Layer 6 of a small transformer language model trained on English Wikipedia (17 layers, counted from 0, width 128). Numbers have three digits each and are written without spaces.
A neuron adds its activation times its output weights to the MLP's output. To switch it off is to set its activation to zero at one token and run the rest of the model.
A neuron's activation on a vector x is SiLU(gate . x) times (in . x), where the dot is the dot product.

Input weights of the MLP neurons that the questions are about. A number n stands for (n - 500) times 0.0012.
n5 gate: 574690685307718731617473483275575759695540418303419676905402703376348754555799239484500517649625558427538586457423666608226512634450624656513686553504225722702673372383728295533461447406649529439625538583491446639517422591404299660380699321326449438492525605530568496483452375432576245425610357509484405576400553352598324320594718241407546731492407338580402604348496537432222244547525
n18 gate: 585186463410500513611139587700762312650817524306458693492616466401415714650798463416381609556395581301471723550364573559252594496679422388419615607356379521731500387393559406524555576456471195476496538697440431412675600806537440645483492425496676468344598646416399649161581437496517492606448531471371619529406456452469266311341710254377632558558583307461601675479463263496483415551881
n43 gate: 421202346536324352535740675198432574371577440405469673500560568349496344613712353564615512403536808392551681285661271329552435477128496647345400785409504577653442618469650596728341421470563409721389269420347492556617583703550481481406547422608504462561546496453633594629460468671586530286530522391545635527436342270357604379702379562563427531454438492405331580472477661524597644780429
n62 gate: 485681688372577500458573508527444394780438778508442466496560429345485612322504566433315261516622500522372508543619257551393504599371577554663363704500703569379577324481492435663694564365446314623573597743388508310302463326546631643354299558444535402595706568571578489555687602454504419721638718391410618592416680226443668159455651438722261654446431488387520280583724593434527553638601
n75 gate: 633856560521263417552567307378475775411371516374423403340721434596242388464573468403504370504561579180883488593334350529661800353386429460385481492192383580569572569353537504437377446372581531543512536736646429728601356249389492594492616379388589790417302571638455617553389541708665642567515349552516336265521290483420572429487410560565424584484520571462468524706564822573600457524387
n106 gate: 461500671447400436319481240432561411540559375422632298399560419484521285617204485344516615648812410630427649353645630680459381420529389591455437432601493384485376371590314623801568316603235611514587633485580406472655511526576528415531588482572559464673366674496426525382413545686485472478525517662806455195504447740408598823488475504447602595504672420452433486414372645689577514403514
n134 gate: 458359594470596519690549544275327385522524415423427591297668356543447631482812522672700570575710585531631504617591482400530375482436276435504618455441345629430489310493375421425236619655504429157278343545519339689737640571382556553481366431530405401267658526393555672471481640562380476500430646361461467478519440515489428715573334464681525349518431477599581319645402311683395610537475
n141 gate: 341616767778451408531569586469452488555430413441543470496444439479508307543445341444422598403413492407520705437511286528484538462454667465388251641635481604618686567561575488591540508530281470373630563548766576384570575508385590636394465712580476629435224274539476639292260425655672303665373420734432532415532274689553438532517508785746318658198403637118539439488361646421376682567470
n180 gate: 543564696691563384425517231615425398669405274573363278635620349687367409476707532434585585554794413481411700702585441668496393559421441352216416392586605675585552387603565532457611682337419374717718375326812611631552492566484764516572548577707297551496476508362395477480248614448718408638593790423559537361405457508272579550543430500335604460388248637553443236619380364670460445288372
n221 gate: 457524186618585634332249642492454581520500338315638488289422548579406345553566565629659590529446373523630636496512476691679568352417525484728632621479559504496524365540389760464272629461414174406404476400479512445948492442456480291534399361291308457572384341488688680247583512480406345456609314590472789472404218753023596487358461500593415415492460634458713409483678700496468476508524
n226 gate: 518447346191743703590575576467590775428443430335583160615416500823441399674649410452332515473596618482485519363420470253368403418445433195539316520500412661649282443474450351415426675493470500566258492438610537398572566392291156394433545302523687614556489465508412471428589772383432471426515578246504284268395584428587586520576463428659474500387598504553393570693462478405560474431639
n243 gate: 511515417389315406262308653399646480534414752454423530640415556368507705641365721570447365496372676617354349592397571586359635628507512591668332709558526526330432400526457466904238504311400545563594288484559560364469563371579478719532462350280728537481443520755762478612367442424527318459427665439303547383492360472504288445528652738701622519504683279378492410480454356492542552543389
n5 in: 567607693487591513692604176610415677357549513421413600575284730313525696720269603696651513603588475355487351535512479447709279700563477410297471504544412769360573435884798428496425317504509682388615561158630419587526400677504588391387375426344666517453713303474352642356691377379569380496529690500831548496798792258736560612312567487372547560363573540378470221390431596334436530277538
n18 in: 531504420602547435553509522549384225545415614669681517509331607539531231477446639517605436630815478953270605626656376518736549647702683756541586300546470700541706495509427536452408548774170909314562396509402619708337391500411496369491590563417005500615473374359609526591269500222491710425465348346391784522375317728628522617500539450676549268469424807466364482652607665459473412208417
n43 in: 432360212487526333741613272488397592413508476361396632373572458590597513724441549772425701762630496432488555400492622331466463606516530665398745560547548348697368508504517790528475372376321472676463421406418533580379384581586295476622620492560994452349610474831304216596360525393392433590221387450641631303752560574718615453663407608563430656587331419508253731453319496483644387513368
n62 in: 406596769596344393379372500347381375798724612564582392553525592616305534515320437349429455254372562400426470504489504527378577405496609585648443673436590419492814478540613298467477529604575478579577298404308584561526496246636601338566237194450575438643628419530728644560591590548426578555454333511478700725370568422543651392465536653528419655541330558535612409489522686706397725639360
n75 in: 532590707508866470492457557564424366545685405450611674304504271403595648365397296528526492140388396759668666599512693546656440759456453296307449390487686427620455331548646492688718445492298440421726624534390436417340591609553393575521345508664302504512496377438570508471752380410496375500653546615536437739260579271754346504457838459359276654504582500380417336584504287504447816542500
n106 in: 398645456434586473651359429595585311777697377371511460397439551536431458608413533457532632504561496421279610234741625580500324415580539623695479454732341430538660500732477706628668388576477558446585699515380474597620504550526608254516768466477564231780603678477658377586473508485717454515471724676605648400389413725531463515615645410368415474452589338577379584504637662756656464439550
n134 in: 450473527614529433381536528361322438590685584347400693577490478537624386469597462407682559368451493533607441524354497570401547565500619414415690404272617629458322611486619429480556550550818577606581864535400436702355254588548756620522476458581545564514381397420628527521496514469507579551335568576353433538652291257356524575471373455316360473500397269351410601581305450368586503462344
n141 in: 647594673641373632485646545448386596371382456473557485150551434529713375568695282533600420347347426428409680314522448840504530590537674530581370551550639470450696603657746545615543471573416596333478439317551481384694529423493496691456508588570561500466399410653786606481702515530777330433438585549338542744449438448361601473428673709547545526376470656161733467616289639557598651488507
n180 in: 422381389579500446587354416500438471608470438378781713398458658582651459384431432392449557351411625523560508480227520451537441603770467452377565236512632508395397705338220326363369527523669422285784544619405661196448674737457519496508388448430439558713378794464399604577393800572304416555296376632574590417397570382529247562403550356630472440727568558447415469668615477629874559293658
n221 in: 423441413479324459390404631551649580804553539452564219435527665366353627432452464358517569380638461699712597340408527565430606421508334484516774566435824705484516291500626634562345473562492344462665640479347477546440438398299566608646440472623528624531453294536452458183316375313308534610458493568388289500631361685638756822572454392443678409508583451387641223667678673765631671322396
n226 in: 619511430707422393537787393507511340400448522489626593428618442504439565463418507496657493289628391496615560667404413587409605551424836718356613466281572419474592522416368467482583407446556471550507306336377507607545318629566726543741293593523578518511438531474571876485451489541778451489596306634518753625359539351403339446406309355528618511629389546538915442489662446657548608707443
n243 in: 492670666572909788527557488672516332399562545350309282480328304534417560539618396508603272227433405493297646348336355405376386500424609554536396307563335262370570508684816408295631301583508318466400406480729351638535481619527466474329593523460437417213385725362535256711416539546516296485619365644591417558544421426451473540603534496396477519539539617614665276579601478414500587488421

Output weights of the MLP neurons that the questions are about. A number n stands for (n - 500) times 0.001.
n5: 595217530629448386310793488807354761207618417406701477518552604319559201611303340385689557533819776679260373588556296293728685712662532389553562318435690619440373448643564509639412544395423781562580473126525549490218334696410578553723455600456479476282616519477686334374661430476473598576371930669609650336505833327495471510912595455561454312728272509872505477426186422541615553528260
n18: 586619587538612478533862477586358210285207518522572624595383662854630286441362552674601680670720414571475328659706652290368203558520616521576400582509572618362630436542509461532500257583500633475406581209404533491463579167280351377405914442563368562693467402364538559427430554462621751505382134304577585673419586504495671198487852406548456510551451509443579557533868740401482688031251
n43: 690487746481586690253211608640358336326397522740471243422473649384509444078326517463566419473504443456637658580553325789452631495488719289808664474529202613366594669589474343404471495552574572140473388541543420191662709372432621523653457400454026517575316589562487726466737517431712388373740560390360531569194604589361278627278533382394820440538702504549693338641542290588523528553623
n62: 807611519409544629532657530460722333668806658478620434567286356259374703357685420535432487465575578645536491709491589646581522245516268529720399655449644372154543385595538020606588655424408366710280584522379464694411621491726559355304321564236849473441433517313492508463504609574395491557541635137491535454465701573348325189185495600588392629320614565479441318628568462276403739487466
n75: 542750568667427513154771520512416474532392790491437504382440413764571528526505363668687596695329321680555283827417537342085632767705391680312302324692733404355663364662416354338559605531715519550536040403597590491847697460587679380537722534670470511291537586580632707413566386741263453459402495495399708720709523240477495357374818338568422761453430631415460647496665358321399672509416
n106: 335713334456718488293607686557574629725665545231380604556534508722391808284774569568467525454299544345492379266567436474545349455470492587692377468584550562442654708692723257287717760508677447395421695564277745548268427632563743415542580423414604208504633492745457547635522737414496716508433513172349650556475513422487573341755775443473338338583372446558484484619751590587420658492463
n134: 504480308492484546475351408624731455459331246626623291661492616490595397526322431493200544544350466426496446547347467508564508606514557657635294746753484194462421526575434670609478541388435551797635640322696671276500665265512157387384686574392651550529279504555306541515529237551481652476653319618680552477353604630475500284297821483496594636425601750594636652445661609280524537433469
n141: 465766605451589524513327427550410691470627442366572739675270228594623482627576443416591373479561739627571412713301548889239509627508654548691418733240313736626610669828405434435343515664533531412614635607468371571644412602423377543360311668528376310420377546421560424754211642594692320731631364453389538799483491500587828215254576473441546636504491601538529409703249397417401543483347
n180: 420359729363443248574444545723362259331694650548872779445399377247418364606647302528538448422412519523423758277365643696360491314378400586455496218417491376370583659609466597691528606623412625510478371580272327441482617347233591270404371500264699636418445677743508389566847191500260563606496324362719339353277663362621662585601445427449368702549787678453436483532247394441628518384462
n221: 325447061443514601327420519546332653708486317320350539456390491646590637436595368578287432446614437388466425540145505667628637612402561526513698487370696720355495435386354751361344479579570433340495624578374529486874462336377514371710264135530426585700409455496836552634561580411487434132372688537550590553332505504453509421988394633306206550749540514545712402186623841729431125455403
n226: 432444338436311653500519430664572473450606432504286504528640689651449330477687544448480508374425430637572704468382441237209479614511465238577662536215463608622561179594572230575674566421646726581122402351710564530365669424410525284750270247485558607295474285392320605547521496654670492442688475308566443536394302593294584380274695487386469175593478411496711320617653424500351371476596
n243: 557377581220722793372627665519364359381561459570478388496639483500726387551716532379533650329319562500415708484379286504382538629564568087425648391628433333567329546544516549530581413431585500610666623610728561887371375418466496530659673473535400234670318566504402449627573411593597556749367224470534562399588534335792534495312416430554527601512331579525407447565500679208576734854919

Each question names a token from some text and the token that comes next. It shows the vector x that enters the MLP there. A number n stands for (n - 500) times 0.009.

Then comes g, the gradient of the next token's log-probability with respect to the MLP's output, scaled to length 1. A neuron's effect is roughly proportional to its activation times (output weights . g). A number n stands for (n - 500) times 0.0008.

" by", then " his"
x: 328526507458488308439347611497461675428557454399444694566447692481472600451405572742541462486444548503410380466593530571630680528444530480654533398463557634524560608436483433552606464438479548436465322372250585540508478775490594591503400440544399485476605505604575504407657611511509503513449644573440639454545537586499391694767497517449504521509464388462482452497415373611504379570594
g: 570514578642503488537548379503443490367516352510681618662505521641388323465471597504538739668465404649556353522507610598514537509426435515387568616552618579588476664518715615640463503619457585352481527595389578417722562483520598679516523535558547636543337361622582220427436569530316488441451637557312547657746536471460551290386285515290205584575409487372442367601463301543550591387282
Which neuron, switched off, lowers the next token's probability most? n243

" or", then " a"
x: 443531444506595350450297508501445569521606378397483440449328559520461413464482391460529674523605568624394483544390554627683581370438421409588543439562481570447573613716453381386613459582286708367513331435504517535461391658554465717491474399524490541491717595449579499514368540462410518450499528647426513424629299581590354545714496461482497509523464372421502539605575509492579531438696
g: 443607664645512546537576454567494742383588479426421580329407288488568391503579497589451499331359474544339281379624366552726491527349551650498465596605616529485482418480450493339527572601655446323462385513381431398365333619674510505666243500422430559274559487518360637537772595691541410564587681395563395367428441387568540610510567465478514482592335434625374481249360475754503404435395
Which neuron, switched off, lowers the next token's probability most? n106

" ", then "201"
x: 313545453433436367501377561574492606365513428373214569582399463657357654524487436572555413587594480491594598559480458688487487442381461486572493454358458609573592506387576480402456637469470529398387691635326504593480317679469542486572363496504344490668501475517595599501506549500641490646461606533483423502590427639603330653672398518423477419486606430525564433483400657604657430550577
g: 447600695500634447535479465533291510406557495464749448419550312292472628571522547564635568572547466346636643485630409648538501348443539380399605374574575386352485446435577237593583498626563571376477508459506526359423383540614543644355114533629504345544333549543473540575645398377539641384317352460534516289610342515548556446483466661365547684461412442548557737381444729530354602570622
Which neuron, switched off, raises the next token's probability most? n134

" group", then " in"
x: 409464680455480475408477602417408525412641493384455619387518514488427540492558193659460656413581493535507377534533448536648661531434513505499366425455562648621530755499415487430530509556524554465564539433385654521484328767587555490532557445525304504546616603457625525382712515502634613514530598604453423380596361439616435521753390431448506437542470479409561474360584569427572631558444
g: 462700473317493382403320507491680388486445627309488474677481600582585788415450372497484387520514546485631425393378621471532361528449320530537577581600426526424432387389667624515534609551344609206602193485596558481559367549575552487597424512537514409660426334749388539398327393598461754495461594476549443421635544527487470457543480556413364511501497630321415723483496450185492658674540
Which neuron, switched off, lowers the next token's probability most? n43

"s", then " that"
x: 432586604311742484420627513342521627340509433332525492412431544517437649582547534589388846454483651541496331524626484574804496456516446493572647406520601507579529642409441403495481513535342532439469572680466509602477405559588478584492648440516456513662437550516520495329547504500590402460458660506403486543493399546571534552738457408557461460418449549508374601387511531424590554541379
g: 496592428656525333471463608435566527523526529543430379393558512394474305422490415391312328380526438633502317568545564402440386497516352507372545443335561393318654535401457465425579442527416647366565299462477503500566463790605530830504399630697520302644559457607470621491566212371718470386427414619462536481423437507502472409431308750516514728469760575553441494470524522489740359364445
Which neuron, switched off, lowers the next token's probability most? n226

" career", then " with"
x: 377548569472586434431444512511573731348510470335568552505605465466436639417486359567465723452634421515509488537575528688514485486341473536589486406497439491638524676437640582480453498540567555340559630604511562608457277635536685498380484577516221553602574647515621540558511549572600482504413677716524593541540487551575501402682546534510476467553563595293560542504584397599829598553516
g: 478525598370667493408229494564604486520415432383556659334560435469623315504362442534269358506521415427316511479519371471438421617655479603490615481499528396616663285447628582459574257501462439681453479641228642635401688533380547696438717530421617413540557698525458683420595606498557522528603444697559380410540320365483478653378485532444358448678374347564516319465631424665409526551606
Which neuron, switched off, raises the next token's probability most? n141

" are", then " considered"
x: 460443490370445409434325547419480528523561492439534470329496556386501661477529559578416667424542452525308372669383485618691615446400451418577542437417450399580587644596523379430440646463499498384444458443464458442446482826638623591512368450517554591555523546456523550329641555509558490448490694619500479462467484649595287620729485394480475424503613431458572572360285447436543392615572
g: 299569468492505591439366577676414485310424465536315533571443446434582540348398370510571408600441219568457570423362339549540641768517480417558518532577544354650549503409391331376534496478438655414613592570300474295608435419495545761676372454455651475452445508472360419410536456446501587463568564688384178501621547275665396359438666489439692493540618549248435601528343463347475545625528
Which neuron, switched off, lowers the next token's probability most? n18

" c", then "itizen"
x: 360595399482466315366785577518577559610519465486282393410546489696474609412488610538408552548509381506506380633656596633605441590345487502470510434564482391516615531416557411489622515583476562592415625536400468710555363767591555582519584481636385503583628514391567399458475560511564379349365536608330647517559540474503405662615519514362498461445410501513543384585446570427549485378638
g: 415436457312433466659358350451615574393603652715379629654288316449536404316748573534305483509267703357400585427589490577510599661449260760469665587523431510572700430499496594551378514607284625502523428592463509431500557485365327449543543498466503604475328437481364506418384315467442337429431364369439656530570576569586530445491425600668553798553424588383533536549453489454639449455575
Which neuron, switched off, raises the next token's probability most? n180

"ic", then " v"
x: 314453582529677415376586727392620474416555545348436453712362490462383588661570550591597563404560506571415516562572609641634627414394427525416596467573558503417545602521404438429474585504478467413411527498624486572529340474499525517529513443546399319478516566463709522409647731479600497451425602606436610507520419520433411570728424409327447532491517543551525381486423553455467692546577
g: 635548645536497399398465487447531420665361543662459554509540617539532426687546520401530331396482662542611457521670189299621375435576650505350317433384413579466629426711413400543650379591339353341583345414438569596449614588448697519543647529415720628631468479383637525472266445556484235341386465608451574641605409564365420490551538460465393298458534504544466414559604194376500456561536
Which neuron, switched off, lowers the next token's probability most? n180

"ation", then " of"
x: 357533643404472493458494635509493598430607408325489594575415590422454567537539431544449814492599465491460554496601440565671469571305335510549443416528539549601457742738426384391588519562482539558424525570480443558500379598523603456554627492391306445610699603470665482512501653514554445593438541607559578504623462440620622597757402484588482567585476515452501593414514527567610576622540
g: 401762349491582548403418574680577436640495442368471489415417567438717631690490678619490547553417513523478550480363468491465400395602337470494570740520533321598662675382404338466605398393374460377381637634498390593652568346554447719498583690420601496346610363529470499603476521513529551611599406751363412542553648248433535466537447505370473345526288578463572635685377569691653539606668
Which neuron, switched off, lowers the next token's probability most? n106

" with", then " MB"
x: 293535458440411397394312552474462712455538437383576625584373562486436575427422592665449604562462631519444342585455497458666616445392465563611472491530566538654551633394496429505630474452550656435475361320391501543429441736481647600461369503495422410467554493527538507372533547550687461430426606505462624421626479576588387662712459390438499458502442469407440521557447475578575222566639
g: 639560479569722555557565576719363711525576469549547468365557400538414333537620356474575322250593587370551505647710503541383551473475648374431534328491458419498428549247572458546544555541332405580468558603330476732193595459345584502550332534553572436446592550374454534524504472631573449665393810359637454527439529337547626194522606555649601367527610416497426543450494609497362593393437
Which neuron, switched off, lowers the next token's probability most? n5

"orm", then "s"
x: 332560505254578408573604604513501577448548476410427468463571407539688592470538400454507606689636377543566468450486461658642575525399428439616379641441580548485692584600326436403645404590323530411607605513481564687502454535561468548489488518435421375376346429400543659428317606624505510602529540635536437455583439542489411347655533526404459611546377730533522546468563653433502655532501
g: 365522529582464654600428273409511536231593620614371500098545468307618510490598323439607365577665521470489509353453392531635598527421462603493396454467308510686454525547436539775459429540311558464389528533515392529377588501355662449381515546400253378581453572333335502600423471508593688458626579710594597557570404537485511520588407499654548476296474400347572578533412259481506613497683
Which neuron, switched off, raises the next token's probability most? n75

"ed", then " "
x: 323611572372712438404497630521491603425506444321469537435556398322506611521414582462546525481536591503543417450646504642668541476340417387484521403381330590629498525681444490450563580444503548412369382512431503508435380872427473481459418515524332473568586610424637499493578530600627467451382585585580596368576509609472557667670600381591418434638476443561514627507374418453572518648433
g: 680510716665489540473461508266471527525509533678454396596466585345781412416318452529454109396598570499507602484688340474484429450447407418459524363509649485434475492502441323361672552550443388558461446552541455601446479581507574695504557430419584589569495466462621574488501422673443473594403445655469691523554499576751373468489633549443481397495618635323500483314487489679471022495439
Which neuron, switched off, raises the next token's probability most? n106

" example", then " below"
x: 413645522526422327570374659384425533447532448344460497444349523494345422372523524630460722455634386588462412548479517707572561488333511520636406523449452417537554688551385501475430554476612584567498483363487612558452401602519599467625452443424371400504552479383600330376528620525568440523508733694496521540564430499542343577712493462409464362470333416449696517564467434540482667597542
g: 596521743565460682298424620466329625549576400507507430589492512458691368528503283570376695814488503667348670627242566385577376477526547479357598377489543563488587567528574374361625672491553482409444332585512445570394573378518379610604513647465616488610511391484408465690511777485628628595359514517393452520629413758498494596564549549390485319500556523498580568433281509506585616571760
Which neuron, switched off, raises the next token's probability most? n134

" time", then ","
x: 326604580398498461431359582558448583453581433332487629423455478536490643413484656431443664454553509508414340566665499603708502615423442553502497415307521466621573721489516530496468519502591590458524511633477522506516343592610568450488592496427353462536412584456634518603463612451657513470550687714305480625558397463430405480730454570699539546552493562313581618568504404585559604490361
g: 336457364516395478707639581504521536198461266524511548495631437429449631377565516331700392478421562506728421433618498511701743265431665482586496536693467437388379766508357692745348523423493498637507534558584348473586573649427584391436524500507562550498578512598567409558562458497541494351555527406542384440527497628588561438371617443606688700398630514432518369471660381541338573675294
Which neuron, switched off, raises the next token's probability most? n75

" ", then "202"
x: 338539420373393360481442561561476590319464448409179531597384497617334638525468434609498488652563471449577586557424413696560474424405448552572481473405480537568575517368600488393482636464512537413400705550382491574446365609488493490597355497471350453645476543490568610540511527521605496556425614533469391430636406612619405666679384504416468400464599412541535450471402683567672415518572
g: 650504626530643469576407491331526416410533470393497585596556446421339310320538406456451466619561436463457645557659622668494801373275492755636477355532418565267546563529540486591539568473282384692607559375385271491300675600423172454408300542460619432559462635574465475516322478599508514387608527313664668425598539407615472398432438402393516488403416534577620425533524448499438510414323
Which neuron, switched off, lowers the next token's probability most? n75

" before", then " he"
x: 362618531337413341428376516501480569416589567417444555350442483611469547403472673557411538560478561505460383638552550738647539478384502510615409485312493586353473695569489406495441451528476524414413400686382581543545454766624586505558403380454418527512578412522591510503578493421477464539462748590462474602556570580498305432765425498523552597655498428456490424591398426602459450382470
g: 371581573477738342640484398671317510444719468638685619437413293695333290309477512416685714334632348472595665587679411507499237481568466468442540640375568389769560367602443513558522552487573587377384501538586705451568427367635661468561508422591577497561418428437566382581574464549382475638584481501439540575633380528576509290447422345523696489510459402497504497468721607482556420492376
Which neuron, switched off, raises the next token's probability most? n243

" league", then " season"
x: 423499642519444414410575417490612574309557495422462511485454509398518679459557364613422773517613469522513371463586546541681582635409496554556442367631578611531521633438546535490571505534563543480548582550401588559340453542641609392516522532452309523614662652427681684464502453358478544463444508576454635453692467435660401574760497463410431454589506436435613488385560489399579621626435
g: 556611578455621614343561436370532380385374473601555530521602408454515593548519483556492248740538552340559631485506648523410601444513493722579524526515473279507625590475491543468552502643743368521552491342323644456546542408530652358502505430552452426439660459673452476220484491599376483447471279517768480623478553528455643583400382532715658443247354369389516399455434490468665143664406
Which neuron, switched off, raises the next token's probability most? n5

" a", then " $"
x: 457558559369468342392428577542548498392550522517614630524490456515409594478425570617560371498652377492555567522564524674741505543455436516462575307523509437611604420441528393263615526453463570488426516543457406616363359782594538522502452443539479510583623480421635511457468481592560391513496530459383672443526407545590356637747393466428524466469567463379497404590320442361595430460586
g: 483500647523495670517626528429489462645496345628455440402562586536596331456537531676470514453674502616450506385556498459509599274346583559587262438382521717320544691602421421466579496448586523719278314465572401600502624551545644523598518458464668497605481539490635466571452484630595573384479514608538519364494497481541846736525586667530517224551485443492362474451433398562310229278241
Which neuron, switched off, lowers the next token's probability most? n18

" with", then " the"
x: 317585483436425471342433562467437659461515526456535551429445548480449644447417644687491497527562603614374288588500484589661504474378487542650442419477556520524549591435498435461641492530471627445514361491315425605447464747551626532493335440537390479508571573504489545361529449540614458389357712446452689551523500632539397509728485338341486437460460506418442499541299401562508236462566
g: 097563419402490504542205521366593478505638434252352554725429568456524677294414563326440282505346412670504483562437578331465432538151459649522409675438453503468506542449436562572446351487524574372533515481486443450451556631530375563536428572494303514539631577516297499309402419338561518623441391341441492531485605377529465488456589477474542722483363455576480423660578418663579393699491
Which neuron, switched off, lowers the next token's probability most? n243

" ", then "198"
x: 305544469392446390493369561588504628381508433367237549596432445665373659543484453580561359588587523486567581562469455690481465439389500487597506454394476634557618479391573435395459645480465533394369683614291487593476306640440522480548348489530346484672480462504607586520543547505617494586463623527475459481578436640613317626678391535391483412480600422513583450511437647610655447573572
g: 450592379425389523548690571585549708519350478645534423436490604645761447521434568548497404407416386635372434572362522441623283639631687534525596643511467463634409391441420442361374460505501592361491505655529649430600552418532637533721879527494502631498783341423363553385477569600593473535511607641471396656283443391365390427536519384687451460700612434424582387690500462616430326508528
Which neuron, switched off, raises the next token's probability most? n75

" ", then "6"
x: 430520466360394335462481615576462669389467458365236597513433526638363658530481410616511514639627543434612595500506385698589486440427395569560505398348467495623556500502473552392444665527488511326422635514370415586492284760482533523572393510486269505685609557452576550460637529556617471525424637472512401497630434623556348602651436519379507464470592476465517504513405586585646426502584
g: 423736243442443600436401482458438621357662650464555441550594522162444653459306668398229435541533465462582637457416590649566559669526587616454659361476541272700322499419615753530537421601583326531438486425424702571444476397459443577298494564574557304563417364277399598522439642424395563427464556682431464565603556574532394496479609621586456547630537395615417693550577532450515474421571
Which neuron, switched off, lowers the next token's probability most? n134

"ism", then " to"
x: 390403599562515431391615592447576624371596533443386549575367526493562630563550543556460977326530485517537512560664490589652427428441532423493435506472548612473541736530508428281528556584357548535529488608509337527546335565590554459558595540430405515368568568540619560482607659517547479577514622597385489397573554446582551592760428478573412530503512597392502518489475527448594717595439
g: 576599625553493549333221600799543692678481382379502342413564321508644665772504621396317328543530415539484763469443439555547440363480538534450592435575474507490471395607376479338411498394565556538477333492482536368552525567475454457312493812500421674581487393336532339493664546413694258471554464519536437515484596544554542558619301478513679569480506376451454562519532391189441432568424
Which neuron, switched off, lowers the next token's probability most? n141

" and", then " sex"
x: 396559419468593320447398523482465519434596405368442509584472537614394491452558409560517629489486531547357455576570474606748562398445432553590485451518520623595480621673541429472666463543332567471461153432435449595540430763516489654477448478393378559559619603480626486450604558443552519488504627545437514523611492592634265545773372489439475489466608534471478523520553395523569494525659
g: 549700425526324479637380465702438699419457426544458610481486538442393498777471525553530484587556566538427595621449547443424482417485615443479527581658474560442612288532206420512523563575413206454538553527383520519563428477322468525393572442537487545209445502421619541489691477302470513364524467267596422344457613345575498368429669358644666218323271267511489540376686561363542417448506
Which neuron, switched off, lowers the next token's probability most? n18

" professional", then " career"
x: 336514512444501423428521526526513569309491486463569594517501570555375667490520433601416600571682543550528414503638571628650549617438516581536543439536460608524460644435570619422508524511528436364585510503427525666357456701442581381562533507502389494623753607542649599524546496360476495440370575615547683500529398418655565498799529431470444415540491431323610372429486409414649584624510
g: 500313543571557423150603429456540508353384496304585435426426319581466546416531553317612263183668596542621557577594568517541419644577371610685480672424468431586515263654572467405584407535419582664483493567365396333445439442504335478633729499404473482336524523627536514441530435623570405527686624737488543445553719465596594311457353498492570479414505329398350442457574596386533520667470
Which neuron, switched off, lowers the next token's probability most? n5

" was", then " again"
x: 421457541448436423420336574483556605479557493367574478296516501352435625488537462480446403410433441509416404589572473541664541447377439319586528438391372543514564506584555351342471591514529453459424448605382389459447415863598599522546438412491452525615655588579459476490583540531574430414405832600501477400548435569698283555682469466574378432597518505375591507477297429496532367565557
g: 441331553434629440656447447500519573627471364552488592267614543537305593557400558457547491641615726501615335529474455474531597329552475497669479362408445554572438543552285570559556566526587606609439432413541370567362525569481263576365389566536430460669327555538494268801196440420456477599534513374490724561611654618627467415486454371435418666558646381599400535602399363576400842389555
Which neuron, switched off, lowers the next token's probability most? n18

" Ryan", then " Press"
x: 426355538310663430541534474445522585387656490420449545508413410615425695532497518579508647480562547580460427515500467607776525405515456497520320510518502554624481714426533497524570573505678472478517590473261604485433350626444556602583567516524362455510626610407579655557682567471445519539482595514579289576520483605590552360780480515500572325565359458406535482385350470370606525497472
g: 603334319488512442536424521607416693376458519448550585449434519489587529297802250620451460736431608623481398532461441565596450455403400584440547458486505576472324580534361322436449521352401532662512595549622536369508641336412740296410579465591404470505428690478532432295516508439542363537662244543586510516408539387636426657412579486696501351509660442456608524418693710488243410436702
Which neuron, switched off, lowers the next token's probability most? n134

" different", then " types"
x: 351597597364506531536404649483444425404526598507386507655534457541262572523508456528401441504629540552507491576496434714720600545345459411622451424394466425437655771574432431443422497429529608407488444462386504594522494676443525469453441459553395453517700665450732448436620545445494559488412469645514517550508498416505389596722506306534485421518535447372597363437494558412532634590499
g: 725384741575590303641487431531489325588366450348623495660599588437300516506586260546572511529692403469435341608368417431506425613639418354480323457283578392533670482562522526463574420414539625490310571527351442572474509394777634439353460404646429490537527459540483679470536543727344577477607394586545345525426627343428458536561327616485578282434547421524410392393526424412666781431481
Which neuron, switched off, lowers the next token's probability most? n62

" a", then " female"
x: 392577535355449351378431533524536494379517527522560595484514454507460544490469554631539413507635405467521537538556494686780516525424439523527594299584553465537580454480527424296606497456503566484427476604405420644395356721586510507527484433502493545555558493409585535493521436602527395491464517485372640435523412544550358642794369446402510397459609451408510439558362508354669405481581
g: 734619513364394332456419322536421415365430491713412655712505572354540430572572425523315285479261609468559513574508503613399380521352294441452671571503660308522689738421529584489493603457262580365423414593519505499517489380253319456555591343362524525449411759464580382424327470498497519576558500545691555405626502441416626494423636565621548313490276629471558451635404437475571523517493
Which neuron, switched off, lowers the next token's probability most? n134

" c", then "oun"
x: 357595372501413325405844613528579565581533458490297346502502480716454602401475586572380579552515415496530401621668582612629452590314494496485491446584489419543636578405538373508543540557551555560415595539394489726557352718550521582520570477625407466579612534438560438439494558494578365378368508575299604519556531447498367584607478511376511472455418477484517375630489600408548433385639
g: 553361357493544376581711413325416642569745308442478610472533628444381656410520671396437380427258469563509496714434269421385510635378541695378598465489480760502457355317416505459409420505639396443633608520492485460397572635539316460339660753382498438406565443291531512674530443448355461526504494548661388472527566575345486541518667384484577709387516347458471640679496482510563298483419
Which neuron, switched off, lowers the next token's probability most? n180